Layer 2 of a small transformer language model trained on English Wikipedia (11 layers, counted from 0, width 128).
A neuron's activation on a vector x is SiLU(gate . x) times (in . x), where the dot is the dot product.

Input weights of the MLP neurons that the questions are about. A number n stands for (n - 500) times 0.001.
n8 gate: 695 470 436 587 571 350 425 373 515 203 521 350 394 377 635 680 329 464 642 367 482 570 591 532 534 270 500 628 669 750 734 681 313 565 493 766 549 313 386 402 271 475 483 309 356 386 438 615 703 347 624 342 460 641 433 470 448 636 505 674 313 558 272 529 504 458 396 776 475 334 417 470 166 560 671 393 661 739 397 399 324 422 326 553 604 435 264 389 310 444 413 631 573 529 331 337 440 697 536 739 495 438 698 515 613 693 507 415 468 444 523 481 461 586 389 598 595 545 450 500 681 648 565 782 651 603 634 451
n20 gate: 382 469 503 496 500 635 387 439 453 314 588 527 430 670 504 692 189 614 394 605 445 318 564 570 421 468 348 558 540 671 213 619 510 544 422 576 261 350 404 431 344 377 605 487 366 406 559 432 405 500 504 544 603 445 365 550 524 589 413 559 514 722 696 621 477 563 379 248 494 455 447 459 426 388 646 489 536 509 354 812 427 324 587 441 400 397 563 448 611 454 609 581 413 440 637 575 474 269 351 529 519 601 770 359 642 461 687 296 481 410 555 617 371 542 517 534 542 579 413 417 864 457 368 395 443 509 583 361
n31 gate: 383 387 675 524 392 664 485 364 761 492 394 597 514 530 683 582 408 414 491 305 571 528 317 340 637 381 550 372 376 404 475 510 596 580 528 550 570 350 354 420 568 345 509 630 409 584 474 503 526 511 405 559 700 423 365 454 526 451 287 591 556 509 573 602 465 460 463 429 393 500 673 518 611 463 626 518 507 401 236 459 381 257 506 311 391 373 589 497 698 577 665 493 395 715 487 427 478 433 464 473 371 602 462 596 529 452 497 519 672 435 541 582 488 509 448 482 568 378 400 549 537 402 438 396 543 518 594 368
n33 gate: 583 439 139 575 653 221 455 313 552 352 487 389 382 272 632 448 196 320 580 369 736 521 592 576 725 353 683 801 576 572 654 596 446 604 301 672 568 311 393 528 3 602 579 394 480 329 593 529 473 298 608 306 442 406 575 877 443 655 500 846 338 614 338 470 468 302 295 688 604 306 500 688 144 757 511 619 649 757 710 282 471 554 475 477 665 349 245 524 370 380 489 506 481 400 281 378 768 481 588 762 507 351 699 572 733 558 804 414 353 438 521 420 448 629 500 622 403 486 566 563 771 605 650 553 468 451 436 368
n43 gate: 522 446 514 570 692 641 740 409 359 468 460 477 659 457 561 533 301 512 548 475 326 594 339 625 386 519 411 568 559 387 362 511 392 456 635 430 491 591 398 401 353 539 487 556 523 489 476 506 748 394 373 556 660 525 392 491 445 482 408 391 381 516 410 309 564 468 486 447 525 367 373 435 515 503 532 270 455 758 408 497 392 575 465 580 587 483 732 464 548 588 549 312 603 444 548 370 667 621 490 815 512 466 491 486 315 503 394 337 431 359 456 478 441 609 716 519 413 332 701 540 582 483 480 487 496 539 643 469
n57 gate: 517 493 459 510 599 444 671 467 687 393 486 492 464 436 422 551 455 479 517 555 536 291 507 583 416 485 525 665 509 406 452 623 611 595 450 541 459 367 363 440 409 520 531 463 560 389 496 436 644 343 361 446 437 278 429 541 503 489 310 599 433 508 580 559 584 489 458 477 633 316 469 494 477 656 578 425 692 544 670 464 540 431 618 393 702 391 619 538 457 500 444 300 623 354 488 512 814 461 644 466 456 452 610 586 462 462 627 376 493 363 508 590 465 690 510 431 552 607 490 575 518 606 596 581 540 336 580 569
n93 gate: 558 523 515 579 463 372 554 521 389 339 455 545 569 491 569 479 459 557 369 453 436 511 341 424 383 453 509 513 542 518 428 614 390 450 601 824 513 544 361 373 323 373 476 474 439 486 466 543 556 671 475 441 345 627 432 468 412 571 582 521 439 484 266 489 512 475 475 632 505 492 503 406 362 674 636 594 569 536 488 371 554 346 384 460 296 446 469 490 485 459 392 765 364 401 459 414 556 455 485 481 525 529 547 512 500 478 313 497 552 528 440 658 576 635 625 536 453 471 503 407 464 423 385 629 595 564 528 550
n107 gate: 606 491 493 350 572 520 374 411 744 523 555 530 346 192 613 593 443 392 630 178 628 607 604 362 591 385 417 483 437 584 515 720 545 541 317 500 711 493 787 186 480 603 471 513 548 472 675 656 430 539 478 553 252 385 471 690 531 529 372 651 500 643 588 655 404 537 389 487 604 360 624 676 593 624 456 439 548 338 578 416 690 274 686 541 656 485 642 377 603 497 536 374 315 555 492 547 202 296 586 468 448 634 496 477 507 381 487 662 394 626 490 389 399 522 542 287 438 441 478 568 455 474 552 595 449 545 619 380
n117 gate: 559 423 461 737 500 522 371 455 403 415 620 500 487 519 503 614 481 468 486 536 398 463 382 610 570 361 590 618 579 433 549 379 337 500 612 386 593 415 558 577 505 646 591 486 532 695 557 506 647 534 633 451 391 497 555 374 423 387 382 555 558 523 587 607 506 506 385 760 475 518 580 280 460 547 490 423 646 474 407 662 446 500 423 536 717 668 594 429 436 513 350 688 442 476 488 660 616 620 291 626 421 457 612 477 402 472 487 414 445 645 512 381 572 473 543 438 579 488 404 493 459 455 580 579 526 422 535 635
n172 gate: 597 539 463 490 561 339 599 480 725 364 552 514 457 450 669 591 390 255 397 366 503 534 403 504 645 437 514 443 510 402 562 534 390 716 507 463 426 413 395 471 575 440 480 586 443 480 602 572 640 688 690 554 563 363 374 636 539 440 535 768 460 357 518 609 444 363 630 462 416 422 634 473 550 464 640 689 539 537 475 509 466 529 450 480 356 509 401 416 474 265 455 674 342 486 384 419 682 465 535 535 684 481 537 421 625 529 583 494 478 642 492 708 396 451 497 533 581 420 391 378 560 401 491 335 492 431 588 500
n208 gate: 444 565 424 509 479 468 441 424 564 427 388 416 409 430 566 580 601 351 587 444 422 448 576 540 509 543 635 451 403 467 439 487 627 524 605 549 508 464 556 603 519 582 535 461 478 567 436 519 468 645 569 539 479 367 502 555 549 421 508 539 502 551 452 601 544 512 585 491 497 385 454 586 572 524 566 535 498 513 428 456 454 579 408 489 549 480 500 582 470 518 317 392 493 542 483 416 618 485 542 490 590 437 559 553 471 482 505 561 435 449 511 622 463 471 530 498 590 420 514 353 474 532 520 498 380 583 559 562
n221 gate: 83 411 816 405 537 792 545 428 294 635 563 651 330 358 626 371 203 319 573 401 407 562 353 465 758 645 815 631 480 389 365 439 740 555 627 272 513 430 462 378 354 569 622 554 191 411 494 638 155 376 636 401 821 717 477 343 696 363 404 440 517 730 298 696 631 232 562 412 330 393 813 583 478 487 561 342 465 666 544 606 479 228 459 563 241 618 509 621 484 561 370 574 477 382 369 407 706 471 674 446 518 810 509 606 571 617 380 388 599 566 494 666 538 547 552 616 547 389 489 592 665 376 570 365 518 545 434 322
n282 gate: 344 440 553 432 450 562 614 452 538 624 512 464 545 624 453 508 491 618 294 582 486 362 591 537 559 461 523 249 471 373 566 292 535 480 456 514 484 326 492 504 689 374 451 500 351 575 537 535 447 636 527 622 636 464 317 482 531 298 466 453 679 257 599 523 444 493 545 206 264 460 529 450 592 481 500 558 511 313 317 525 611 385 607 448 489 520 556 512 442 619 594 230 378 639 406 540 419 642 526 361 594 556 335 471 338 410 399 689 604 648 460 395 639 483 357 437 608 553 562 599 323 452 456 469 661 524 432 612
n316 gate: 606 432 555 571 321 561 525 497 350 420 465 637 375 488 685 428 335 316 298 500 653 465 546 667 558 452 462 461 512 484 577 502 367 626 536 529 522 454 381 481 682 659 569 493 622 512 542 495 545 546 460 526 446 428 411 467 607 486 320 635 626 450 534 556 449 415 611 449 595 423 516 537 527 383 602 483 574 379 376 527 533 503 433 715 720 448 441 381 502 475 568 451 385 454 622 534 653 368 480 312 744 530 535 467 278 475 645 575 471 408 435 663 483 601 487 540 605 564 457 574 532 469 520 604 399 641 477 669
n8 in: 438 563 333 414 627 563 596 379 694 586 537 575 507 525 504 458 410 578 545 504 472 402 516 486 313 327 606 809 484 525 575 348 427 407 111 581 561 466 513 343 391 338 500 718 508 655 606 605 464 469 435 625 507 592 567 355 702 784 393 458 532 379 583 422 536 602 357 285 716 337 529 639 293 528 488 331 529 460 624 647 470 580 500 500 470 461 358 560 460 516 701 466 491 356 456 627 504 497 650 423 573 571 576 487 565 408 582 381 372 511 592 508 519 404 526 376 453 580 425 565 391 537 707 418 442 596 132 623
n20 in: 440 496 454 623 404 623 370 442 508 344 626 500 497 648 488 731 250 632 397 602 426 282 572 583 441 500 341 605 549 660 376 621 482 515 445 518 286 282 447 427 448 364 534 496 395 362 517 426 277 488 518 534 570 449 435 541 464 592 450 569 534 664 764 617 441 570 539 304 575 482 435 538 431 438 584 544 526 546 378 743 419 419 619 453 449 318 517 422 574 500 644 432 496 435 717 545 401 296 415 544 464 584 707 358 743 454 715 386 452 450 486 563 471 521 468 420 504 533 471 426 848 462 347 409 464 644 561 366
n31 in: 395 486 515 477 482 660 475 475 398 617 646 562 403 567 558 459 474 591 466 490 621 479 652 554 561 434 561 513 383 403 619 465 442 468 591 432 269 486 433 685 553 546 338 347 477 507 696 754 332 350 593 573 691 508 441 454 535 484 600 425 528 525 537 683 476 557 516 479 390 497 662 520 443 607 394 372 317 544 288 672 255 403 478 465 465 345 592 508 591 482 652 369 546 444 581 514 474 500 451 400 460 590 445 586 566 605 535 482 633 697 581 503 538 439 402 526 387 439 487 553 580 356 488 524 624 566 439 417
n33 in: 548 342 532 526 298 424 482 729 417 483 737 397 618 598 645 689 734 528 455 434 207 372 172 585 448 782 251 438 515 604 562 739 468 325 833 439 631 509 495 420 665 459 394 532 545 332 339 259 505 542 449 409 461 513 469 374 256 133 612 453 595 762 351 352 529 618 765 681 438 696 644 418 699 385 480 544 510 678 461 396 427 452 433 567 587 505 410 262 552 639 283 355 422 489 452 299 426 446 279 566 529 490 713 692 513 504 709 653 437 611 469 669 505 606 485 586 449 530 585 432 385 231 338 495 436 478 778 574
n43 in: 437 531 532 317 430 625 368 300 361 640 504 521 600 552 395 419 578 476 552 570 396 442 399 533 369 416 513 563 553 453 435 379 442 405 642 342 289 622 695 633 500 628 650 576 556 660 600 453 521 638 745 602 569 577 519 301 395 419 551 298 472 574 317 455 579 497 537 467 579 520 543 441 539 457 385 599 284 580 232 653 345 639 305 559 438 399 413 488 532 423 486 358 641 633 400 437 520 488 551 519 584 582 553 428 456 575 534 652 574 686 429 437 651 430 366 618 681 509 442 443 260 409 517 282 538 428 404 550
n57 in: 452 582 419 481 258 474 403 487 557 500 586 437 438 509 383 502 581 574 351 543 430 185 405 683 332 479 446 653 524 599 466 613 447 472 532 477 363 519 400 606 510 561 470 471 577 433 645 434 497 503 536 391 432 360 486 387 415 416 632 562 399 532 497 573 630 506 441 512 465 461 656 437 461 423 497 645 488 705 477 560 440 550 551 370 583 494 406 575 396 527 431 368 547 596 538 418 542 480 457 417 415 463 526 592 458 510 586 320 548 600 526 512 779 626 466 497 528 518 439 418 385 339 564 523 482 467 456 595
n93 in: 471 590 544 551 547 503 432 403 564 465 503 676 634 532 362 493 503 463 549 372 397 497 443 444 505 533 622 477 539 585 714 393 466 410 606 503 439 458 578 476 461 370 643 455 567 589 354 626 441 494 621 508 556 278 519 597 701 504 615 523 384 484 348 486 544 589 394 595 502 414 582 636 509 263 455 570 617 575 403 418 349 361 649 419 422 514 361 661 556 403 500 468 483 658 380 453 297 528 589 432 329 451 325 461 540 493 428 512 552 587 414 459 511 418 519 600 590 548 474 486 531 460 492 543 351 416 388 609
n107 in: 397 517 341 582 433 547 598 486 410 513 357 572 320 560 691 673 427 597 426 569 451 485 534 496 532 604 416 471 488 500 358 521 187 650 524 515 472 561 542 681 430 288 290 417 604 473 522 555 377 508 536 448 637 763 645 695 554 440 649 376 266 496 357 539 636 468 512 545 614 648 625 507 503 254 257 315 364 600 378 620 566 690 532 532 524 438 415 336 383 236 367 545 690 354 704 500 449 435 430 640 509 530 637 459 469 469 606 322 450 427 383 383 504 361 700 608 407 390 395 469 585 767 350 541 537 243 560 548
n117 in: 543 416 515 602 557 482 527 519 574 513 563 505 568 367 387 574 593 442 431 418 461 576 334 381 587 510 577 362 470 307 491 408 502 565 421 555 548 528 543 408 596 508 620 555 461 441 466 589 530 529 460 549 391 399 464 530 611 401 220 746 466 443 681 398 491 472 478 644 685 371 460 483 420 700 576 364 703 477 411 476 487 530 478 462 594 506 505 458 291 556 579 506 534 513 518 646 554 398 513 593 403 553 438 559 439 672 459 594 391 415 511 472 477 477 551 472 683 694 428 476 524 528 583 576 303 537 667 551
n172 in: 581 377 476 476 377 595 562 488 448 527 530 697 462 405 521 464 201 319 402 480 427 676 461 534 556 444 493 503 429 530 569 584 500 621 643 602 621 494 613 533 649 416 503 682 452 475 507 666 452 556 555 548 537 361 524 613 503 568 465 525 533 438 614 542 598 394 416 437 647 300 405 542 529 636 586 664 611 483 561 463 643 602 332 490 719 238 463 607 497 445 549 524 489 591 471 488 736 214 493 474 597 500 575 519 500 595 652 462 466 613 394 700 519 632 565 440 473 391 419 466 584 457 371 491 365 434 555 567
n208 in: 479 464 472 455 472 574 516 562 539 397 502 482 422 498 587 424 529 422 547 395 574 481 396 520 488 454 500 397 474 437 546 543 567 629 591 480 468 440 679 504 572 466 597 500 530 562 524 450 555 593 462 584 388 432 426 484 485 433 418 548 488 428 559 471 440 498 536 487 451 516 363 452 514 511 513 601 526 445 445 485 472 511 552 453 478 478 476 554 388 444 347 520 324 498 577 494 540 473 474 436 431 494 477 542 460 528 514 523 415 532 548 491 486 713 421 572 580 534 316 547 424 500 595 634 576 568 500 594
n221 in: 176 471 885 445 607 603 557 500 296 601 494 710 233 320 540 304 207 453 586 337 541 696 376 434 692 631 867 403 469 453 485 385 772 508 436 183 375 413 365 320 563 702 538 517 129 334 547 584 186 399 622 433 822 665 453 367 559 373 531 586 630 745 447 695 546 326 619 448 302 495 716 712 584 545 658 350 401 638 546 491 411 235 509 522 365 618 473 518 542 589 400 500 506 511 323 272 730 399 609 383 506 838 339 725 472 669 366 439 561 524 565 636 530 416 577 553 646 384 460 739 647 400 515 344 445 547 477 83
n282 in: 469 504 494 364 500 557 484 350 647 521 468 491 560 377 519 576 538 468 522 428 486 272 475 399 540 661 505 485 545 208 534 508 594 404 382 612 509 536 669 701 365 323 418 411 545 454 421 425 445 252 461 393 442 620 516 391 355 423 742 413 326 330 465 516 595 487 511 453 423 390 749 513 480 600 511 484 486 574 592 521 493 525 572 558 489 589 387 365 542 841 580 173 464 433 355 345 588 670 535 422 479 513 558 423 347 483 492 608 383 585 496 652 543 379 500 561 283 672 485 540 410 298 647 584 410 395 497 472
n316 in: 402 747 447 523 372 639 539 579 474 413 360 472 505 559 633 574 505 497 528 611 515 488 643 539 577 620 438 317 385 404 623 595 570 529 500 561 435 321 622 478 445 339 338 431 393 588 410 767 560 658 480 623 548 519 425 528 492 448 690 503 659 602 632 636 547 494 544 587 454 579 559 486 655 439 488 445 375 500 326 532 409 617 550 379 598 390 495 561 614 448 408 481 611 552 441 518 589 392 509 558 529 261 425 478 460 522 510 432 550 589 531 475 439 520 615 257 519 508 470 430 411 371 451 418 543 408 464 492

Each question shows a token from some text and the vector x that enters the MLP there. A number n stands for (n - 500) times 0.0048.

" ac": 523 475 546 515 578 520 502 467 549 505 474 469 464 535 522 254 632 547 533 478 511 528 561 511 468 489 476 405 472 544 612 482 573 482 575 503 591 437 476 466 362 510 490 505 509 554 549 541 339 432 521 502 574 616 504 352 530 444 467 886 543 558 570 526 489 466 546 481 513 483 381 445 675 488 494 477 469 493 577 456 486 536 543 503 500 434 500 547 502 501 485 441 508 536 475 530 399 542 502 482 538 460 679 527 455 521 478 481 499 455 496 516 616 509 459 602 535 514 492 494 474 415 499 500 545 484 410 516
The three highest activations, in order: n221, n20, n172

" short": 325 505 452 523 419 562 518 386 567 613 528 462 372 555 434 493 519 490 509 409 478 450 529 496 536 493 630 509 486 479 446 537 458 480 590 545 581 375 544 502 483 575 472 476 492 602 518 471 433 476 479 545 518 425 506 529 554 314 517 569 562 515 431 500 510 585 488 506 531 647 568 500 348 518 554 451 775 454 493 517 504 582 467 512 496 451 520 519 515 572 556 560 491 523 597 514 418 375 436 557 517 567 511 513 574 485 510 473 491 484 498 473 516 586 460 586 551 520 512 472 403 404 490 624 451 498 557 514
Which two neurons fire most, strongest first? n117, n31

"ap": 459 466 447 509 384 406 534 619 518 513 508 477 600 473 521 453 493 536 496 523 452 472 664 515 340 560 526 478 505 523 434 472 519 501 548 468 581 460 512 475 665 592 507 485 550 627 481 588 706 565 522 460 535 550 504 462 429 493 475 711 471 568 534 481 525 548 557 417 493 526 441 469 666 478 557 411 437 402 511 539 555 531 480 506 464 452 423 544 506 618 481 509 499 502 474 527 493 376 614 451 489 480 485 517 482 572 517 441 486 499 505 447 549 489 527 530 438 492 510 499 527 335 557 478 537 500 477 411
Which two neurons fire most, strongest first? n316, n93

"a": 574 513 574 584 497 478 400 622 436 451 511 522 531 497 534 426 585 449 561 534 533 506 587 519 445 485 489 488 477 419 551 508 462 565 534 505 572 549 503 472 598 471 479 499 525 492 494 538 561 572 445 435 335 521 503 619 511 464 483 605 517 523 372 513 505 446 538 487 472 453 567 540 662 553 564 588 464 413 440 467 419 548 467 506 612 420 407 525 499 536 488 501 507 490 520 344 491 467 450 510 532 497 481 466 433 447 453 460 530 515 506 488 466 498 510 475 592 541 551 486 484 541 505 492 554 490 473 627
Which two neurons fire most, strongest first? n316, n20

" m": 431 526 576 489 431 553 442 478 449 376 486 593 510 643 527 502 532 565 472 385 564 488 465 488 467 644 359 468 480 476 594 550 323 478 483 547 604 481 514 472 533 391 544 489 478 446 477 636 469 499 463 567 544 575 498 525 477 440 435 755 475 530 370 487 495 536 517 445 482 594 481 522 523 487 550 556 585 555 584 537 526 506 487 504 562 483 550 474 450 540 444 472 515 526 545 513 465 421 598 590 497 417 457 491 471 474 553 571 462 507 485 491 515 466 446 476 444 487 443 490 481 443 538 358 549 522 452 437
Which two neurons fire most, strongest first? n316, n107

" go": 560 555 570 507 429 608 533 528 512 402 526 451 391 686 592 417 449 431 477 418 491 518 546 491 432 524 620 554 525 530 546 526 519 527 488 476 569 488 476 485 424 390 402 492 519 459 493 464 439 485 412 591 575 466 502 431 485 427 561 700 477 452 473 478 512 510 477 507 562 543 614 574 581 476 443 399 379 349 566 503 535 550 465 508 476 574 564 527 476 540 480 479 517 531 529 443 470 468 594 454 490 558 520 494 491 568 606 529 512 503 493 539 420 551 419 474 479 501 558 493 447 511 538 596 435 515 510 575
Which neuron fires most, and how strongly? n316, at about 0.089

"is": 462 494 386 492 549 428 499 468 579 421 551 469 526 456 419 379 748 452 474 543 540 543 572 499 428 531 483 412 497 489 502 458 554 532 542 434 436 604 448 499 395 481 409 504 529 508 489 462 560 511 504 531 420 503 503 504 486 463 511 343 461 566 556 488 499 491 520 606 521 411 664 477 436 437 464 491 528 456 512 351 498 531 443 511 530 474 377 502 489 501 447 537 509 521 520 402 559 495 385 517 477 467 387 502 438 525 495 527 492 478 511 511 448 593 456 498 570 514 572 473 534 440 467 617 555 513 599 562
Which neuron lights up most? n20

" &": 430 470 442 513 593 382 431 406 420 392 540 540 453 431 511 500 453 545 494 575 465 514 675 497 551 556 454 379 522 541 519 475 468 462 536 503 570 497 562 522 635 517 558 483 503 626 495 535 478 504 560 468 490 514 491 487 472 477 471 333 418 329 436 518 501 502 548 450 585 627 544 532 430 532 553 554 535 564 478 464 506 562 433 499 595 508 489 472 462 538 530 437 528 501 604 400 472 440 579 468 514 517 560 488 528 663 513 559 502 516 500 557 544 492 527 516 476 509 496 521 535 489 464 516 566 481 466 281
Which neuron lights up most? n57

"–": 588 485 490 524 542 482 421 610 535 493 538 491 305 303 435 633 436 454 485 478 481 498 632 511 619 522 521 418 541 534 537 540 561 537 483 515 471 543 412 491 546 476 470 492 482 455 504 589 398 371 586 512 247 444 505 542 520 413 519 484 446 555 567 493 495 481 531 520 569 372 530 557 550 554 579 510 337 510 536 479 598 493 517 505 454 550 568 453 497 501 503 485 524 512 491 528 563 476 608 515 483 559 492 477 499 505 440 534 494 509 507 501 478 531 592 535 455 540 490 515 536 567 453 622 420 497 524 470
Which neuron fires most, and how strongly? n43, at about 0.19

" Sc": 446 564 435 480 449 372 510 441 479 738 500 527 557 429 491 510 525 478 481 524 522 431 421 476 735 447 322 574 471 559 522 437 522 504 431 452 617 483 505 486 537 492 492 492 500 392 479 489 252 528 438 550 420 497 503 426 471 529 515 578 532 430 720 479 507 375 490 463 560 456 421 567 531 482 543 589 522 559 578 501 497 555 538 503 549 515 495 503 470 477 453 470 494 495 473 500 414 501 530 485 505 528 570 493 627 511 474 501 509 433 506 481 469 503 543 512 535 483 449 457 610 530 432 374 548 508 559 534
Which neuron lights up most? n43

"ec": 467 534 554 407 429 395 467 451 394 359 491 429 497 463 414 444 574 460 503 457 479 507 642 493 531 458 576 645 536 501 498 513 561 584 491 440 445 554 483 469 651 441 503 478 526 479 444 531 436 535 516 448 445 534 496 487 454 498 495 494 434 562 666 505 487 483 528 496 436 323 471 520 716 463 452 472 468 640 582 436 507 540 456 488 513 477 514 599 505 424 581 520 465 539 441 554 467 533 494 517 498 420 470 508 445 566 596 456 513 485 479 500 501 527 412 502 481 494 545 513 573 502 573 404 503 504 592 507
Which neuron lights up most? n57

" an": 466 500 613 503 492 505 507 517 533 397 490 476 536 517 559 458 532 505 489 526 519 491 452 498 645 399 633 615 490 438 542 495 481 493 365 514 355 513 544 510 501 492 546 467 511 467 514 494 638 430 487 376 533 472 499 355 570 505 523 576 521 400 520 454 500 514 555 595 518 600 551 548 626 455 488 412 446 378 513 495 438 563 474 504 567 504 478 468 521 446 437 597 477 539 587 451 455 385 659 486 466 505 565 532 346 562 634 472 478 486 501 505 542 548 509 500 591 498 431 477 434 467 512 326 463 496 615 482
Which two neurons fire most, strongest first? n316, n117

"g": 546 507 339 471 487 415 536 510 412 414 492 466 609 556 558 525 487 492 503 579 566 456 477 485 562 537 518 515 499 464 490 423 456 504 553 452 582 616 462 474 768 540 538 515 537 387 485 580 508 566 541 499 490 457 509 558 566 467 564 632 504 522 504 482 490 539 534 557 548 435 553 511 482 583 514 488 592 523 429 448 490 586 552 500 483 468 438 530 493 506 383 450 502 575 603 579 533 427 510 507 500 448 494 491 505 537 389 503 519 489 502 506 502 598 479 511 457 514 514 493 621 361 496 551 452 486 651 506
Which neuron lights up most? n172

" e": 451 432 524 518 504 506 562 534 589 476 496 564 488 463 539 609 483 450 509 398 534 512 537 500 415 601 542 593 516 371 645 540 404 552 535 451 491 507 476 470 487 492 461 492 541 534 538 472 495 485 507 519 595 553 506 489 549 343 522 444 462 512 509 488 491 482 540 474 623 650 433 491 388 476 554 672 423 653 492 562 409 518 493 493 429 491 501 532 507 448 632 471 496 453 497 552 457 480 464 494 517 436 351 505 369 523 493 488 519 509 513 505 485 463 446 486 551 495 473 542 488 588 491 389 541 526 590 402
The three highest activations, in order: n31, n43, n221

" This": 527 499 455 438 511 546 371 402 503 609 520 467 547 618 525 410 520 524 505 524 506 496 534 491 565 455 574 454 465 480 546 536 499 465 362 501 503 480 502 472 488 522 463 502 519 525 524 576 522 446 503 473 477 612 490 431 542 523 498 664 425 482 454 531 493 501 440 617 615 536 648 454 585 464 552 581 405 545 467 526 507 485 422 502 413 501 448 472 512 516 551 535 471 540 549 264 513 441 427 435 472 574 499 538 488 467 570 449 503 494 506 494 511 533 516 438 523 489 472 510 480 614 460 511 504 505 689 542
The three highest activations, in order: n31, n107, n221

" up": 449 493 544 557 578 547 483 455 455 450 544 382 321 499 393 384 308 476 538 526 411 501 446 486 398 475 518 636 546 490 536 544 666 487 623 510 447 445 517 480 605 495 525 491 461 460 500 491 387 492 487 546 565 574 499 421 487 546 498 501 494 492 585 494 487 522 538 523 542 527 596 450 461 448 525 435 488 451 529 524 520 494 591 496 529 524 474 461 543 543 459 441 490 469 487 448 528 452 493 516 480 486 502 481 512 478 399 473 507 471 460 426 545 612 453 543 476 487 481 545 534 455 448 531 492 518 355 434
Which two neurons fire most, strongest first? n221, n20

"il": 446 555 469 509 446 468 563 529 505 414 517 474 377 535 519 520 542 594 479 459 509 521 509 501 665 532 677 497 527 387 528 486 554 495 526 468 452 515 527 507 589 564 485 498 508 459 454 439 597 589 481 415 333 438 504 444 530 530 502 502 523 595 716 522 497 517 550 545 470 445 304 530 709 516 461 516 703 509 496 519 447 499 450 506 699 478 498 542 484 510 527 514 511 504 365 543 572 527 428 492 479 370 424 504 433 451 456 555 508 504 506 429 474 526 499 480 442 480 558 511 577 537 468 628 490 465 535 387
Which neuron lights up most? n117

"sp": 560 527 536 563 445 433 481 524 488 581 496 432 530 526 469 475 480 460 498 609 499 514 320 498 570 448 616 469 507 521 486 547 478 432 559 488 497 523 547 547 483 473 537 480 551 387 445 471 485 560 432 499 477 488 505 561 367 444 534 596 463 538 726 497 501 447 564 612 543 560 582 463 639 534 448 538 484 531 548 488 496 514 417 511 377 530 542 459 504 559 473 495 476 526 474 536 448 304 574 552 495 510 316 479 485 466 520 470 510 509 487 457 443 456 418 551 455 489 463 496 497 582 558 579 501 530 370 483
Which neuron fires most, and how strongly? n8, at about 0.18

"0": 566 488 547 543 506 474 375 532 508 566 498 495 457 460 534 545 538 515 459 439 526 491 535 488 506 495 308 517 518 435 418 512 344 513 501 441 569 533 493 516 499 485 497 497 465 516 520 550 326 457 538 424 398 544 509 564 570 539 484 540 525 332 555 527 476 476 485 480 461 581 554 538 450 495 372 601 549 350 511 576 482 463 470 499 462 570 480 491 542 536 523 535 495 525 450 542 445 481 470 485 435 509 715 475 434 497 423 602 508 514 484 461 511 502 541 544 464 522 479 488 535 491 506 513 499 485 503 429
Which neuron fires most, and how strongly? n107, at about 0.27

"or": 458 457 470 536 499 484 550 540 644 540 463 623 542 525 524 490 570 498 501 461 473 494 480 522 561 461 596 391 539 450 420 402 373 406 524 510 518 422 551 515 648 402 419 506 531 467 504 437 358 502 451 500 331 450 507 446 521 552 497 557 522 485 425 482 502 402 476 541 412 434 572 483 649 526 425 473 476 446 530 465 494 499 540 497 609 456 474 506 510 587 534 490 512 553 537 443 468 394 422 496 533 398 372 540 536 513 500 502 468 493 486 520 472 547 541 538 469 524 515 479 595 445 498 571 517 518 424 621
Which neuron fires most, and how strongly? n282, at about 0.14

"ra": 514 488 492 539 582 496 429 566 517 546 489 537 408 536 482 419 542 499 502 501 448 541 664 508 399 441 411 347 505 371 440 529 283 509 423 492 616 466 439 543 559 532 483 495 528 472 469 488 331 499 472 448 505 471 497 457 502 605 545 539 535 545 583 487 496 509 537 470 520 537 459 490 665 534 515 522 334 532 438 491 447 500 467 498 456 503 405 499 526 471 482 453 448 471 486 594 521 532 504 516 542 450 540 532 409 548 481 504 483 487 520 440 450 352 445 448 523 515 486 494 571 484 518 459 451 530 647 596
Which neuron lights up most? n93

"other": 456 459 358 514 464 573 529 508 500 556 524 506 394 554 562 527 553 479 472 490 465 503 694 503 603 384 495 551 527 450 528 444 632 538 265 571 539 427 515 483 514 491 519 512 502 503 530 436 449 442 480 492 547 536 498 434 465 505 513 637 474 551 414 521 496 472 468 537 296 497 603 449 435 476 411 522 481 399 444 595 495 522 478 504 431 544 424 564 534 548 379 464 460 461 589 320 507 501 500 561 498 485 526 518 509 520 425 532 477 517 525 494 568 510 540 485 465 492 534 493 367 536 516 562 509 469 601 530
Which two neurons fire most, strongest first? n282, n221

" at": 487 481 750 511 492 535 463 503 403 491 504 625 440 454 513 578 485 420 569 523 507 418 431 504 533 472 573 621 539 496 591 462 507 475 350 496 481 432 545 468 503 625 530 492 459 413 516 379 226 553 536 491 521 532 495 491 437 487 478 502 451 479 625 528 510 533 487 555 516 444 479 523 582 433 594 424 414 510 510 454 396 403 479 505 524 498 567 542 496 489 440 453 513 499 448 467 586 416 534 461 466 426 488 498 568 505 499 463 518 503 479 492 557 504 469 555 573 495 502 516 397 373 491 594 513 494 537 527
Which neuron lights up most? n221

" D": 546 506 447 518 466 498 470 477 490 540 531 575 471 598 563 554 452 527 489 532 454 471 467 490 549 541 558 455 482 560 518 501 623 480 466 525 489 524 481 458 497 512 542 513 521 480 508 572 335 482 539 450 631 506 517 504 422 642 491 494 510 497 350 488 517 485 472 450 501 438 373 522 406 523 512 606 570 588 491 426 441 481 471 500 500 556 509 534 407 537 495 514 510 503 551 498 418 645 511 515 535 480 516 486 510 508 468 438 497 441 508 500 549 558 478 509 434 527 489 514 407 504 458 406 430 498 434 599
Which neuron fires most, and how strongly? n8, at about 0.14

"7": 479 541 533 599 485 495 442 583 515 422 500 435 558 527 457 464 603 546 520 435 463 491 552 495 409 353 616 590 540 516 517 491 400 536 653 522 537 447 540 487 418 484 561 487 494 552 531 495 473 502 550 462 377 442 502 556 555 513 511 411 462 517 468 493 510 556 500 494 367 485 565 496 438 470 519 600 497 530 531 513 499 437 521 497 542 560 449 516 509 515 436 592 489 514 479 501 393 629 494 538 504 435 433 472 508 488 406 489 524 498 517 500 592 590 533 549 459 496 571 395 526 506 462 596 558 496 555 599
Which neuron lights up most? n93

"as": 497 523 531 524 504 505 515 527 552 510 487 584 586 380 498 501 575 498 533 443 527 515 555 527 372 612 505 526 513 435 488 484 451 526 699 460 486 494 500 504 500 374 528 504 505 519 513 538 483 603 534 463 465 445 504 499 457 457 498 570 491 538 604 527 515 463 537 502 464 305 715 484 508 518 546 481 341 587 601 465 476 505 517 500 541 460 431 482 473 494 511 484 483 509 559 410 610 410 417 515 473 416 339 498 417 540 497 524 510 477 495 436 410 589 475 487 545 529 508 482 502 400 537 435 548 542 495 618
The three highest activations, in order: n172, n57, n316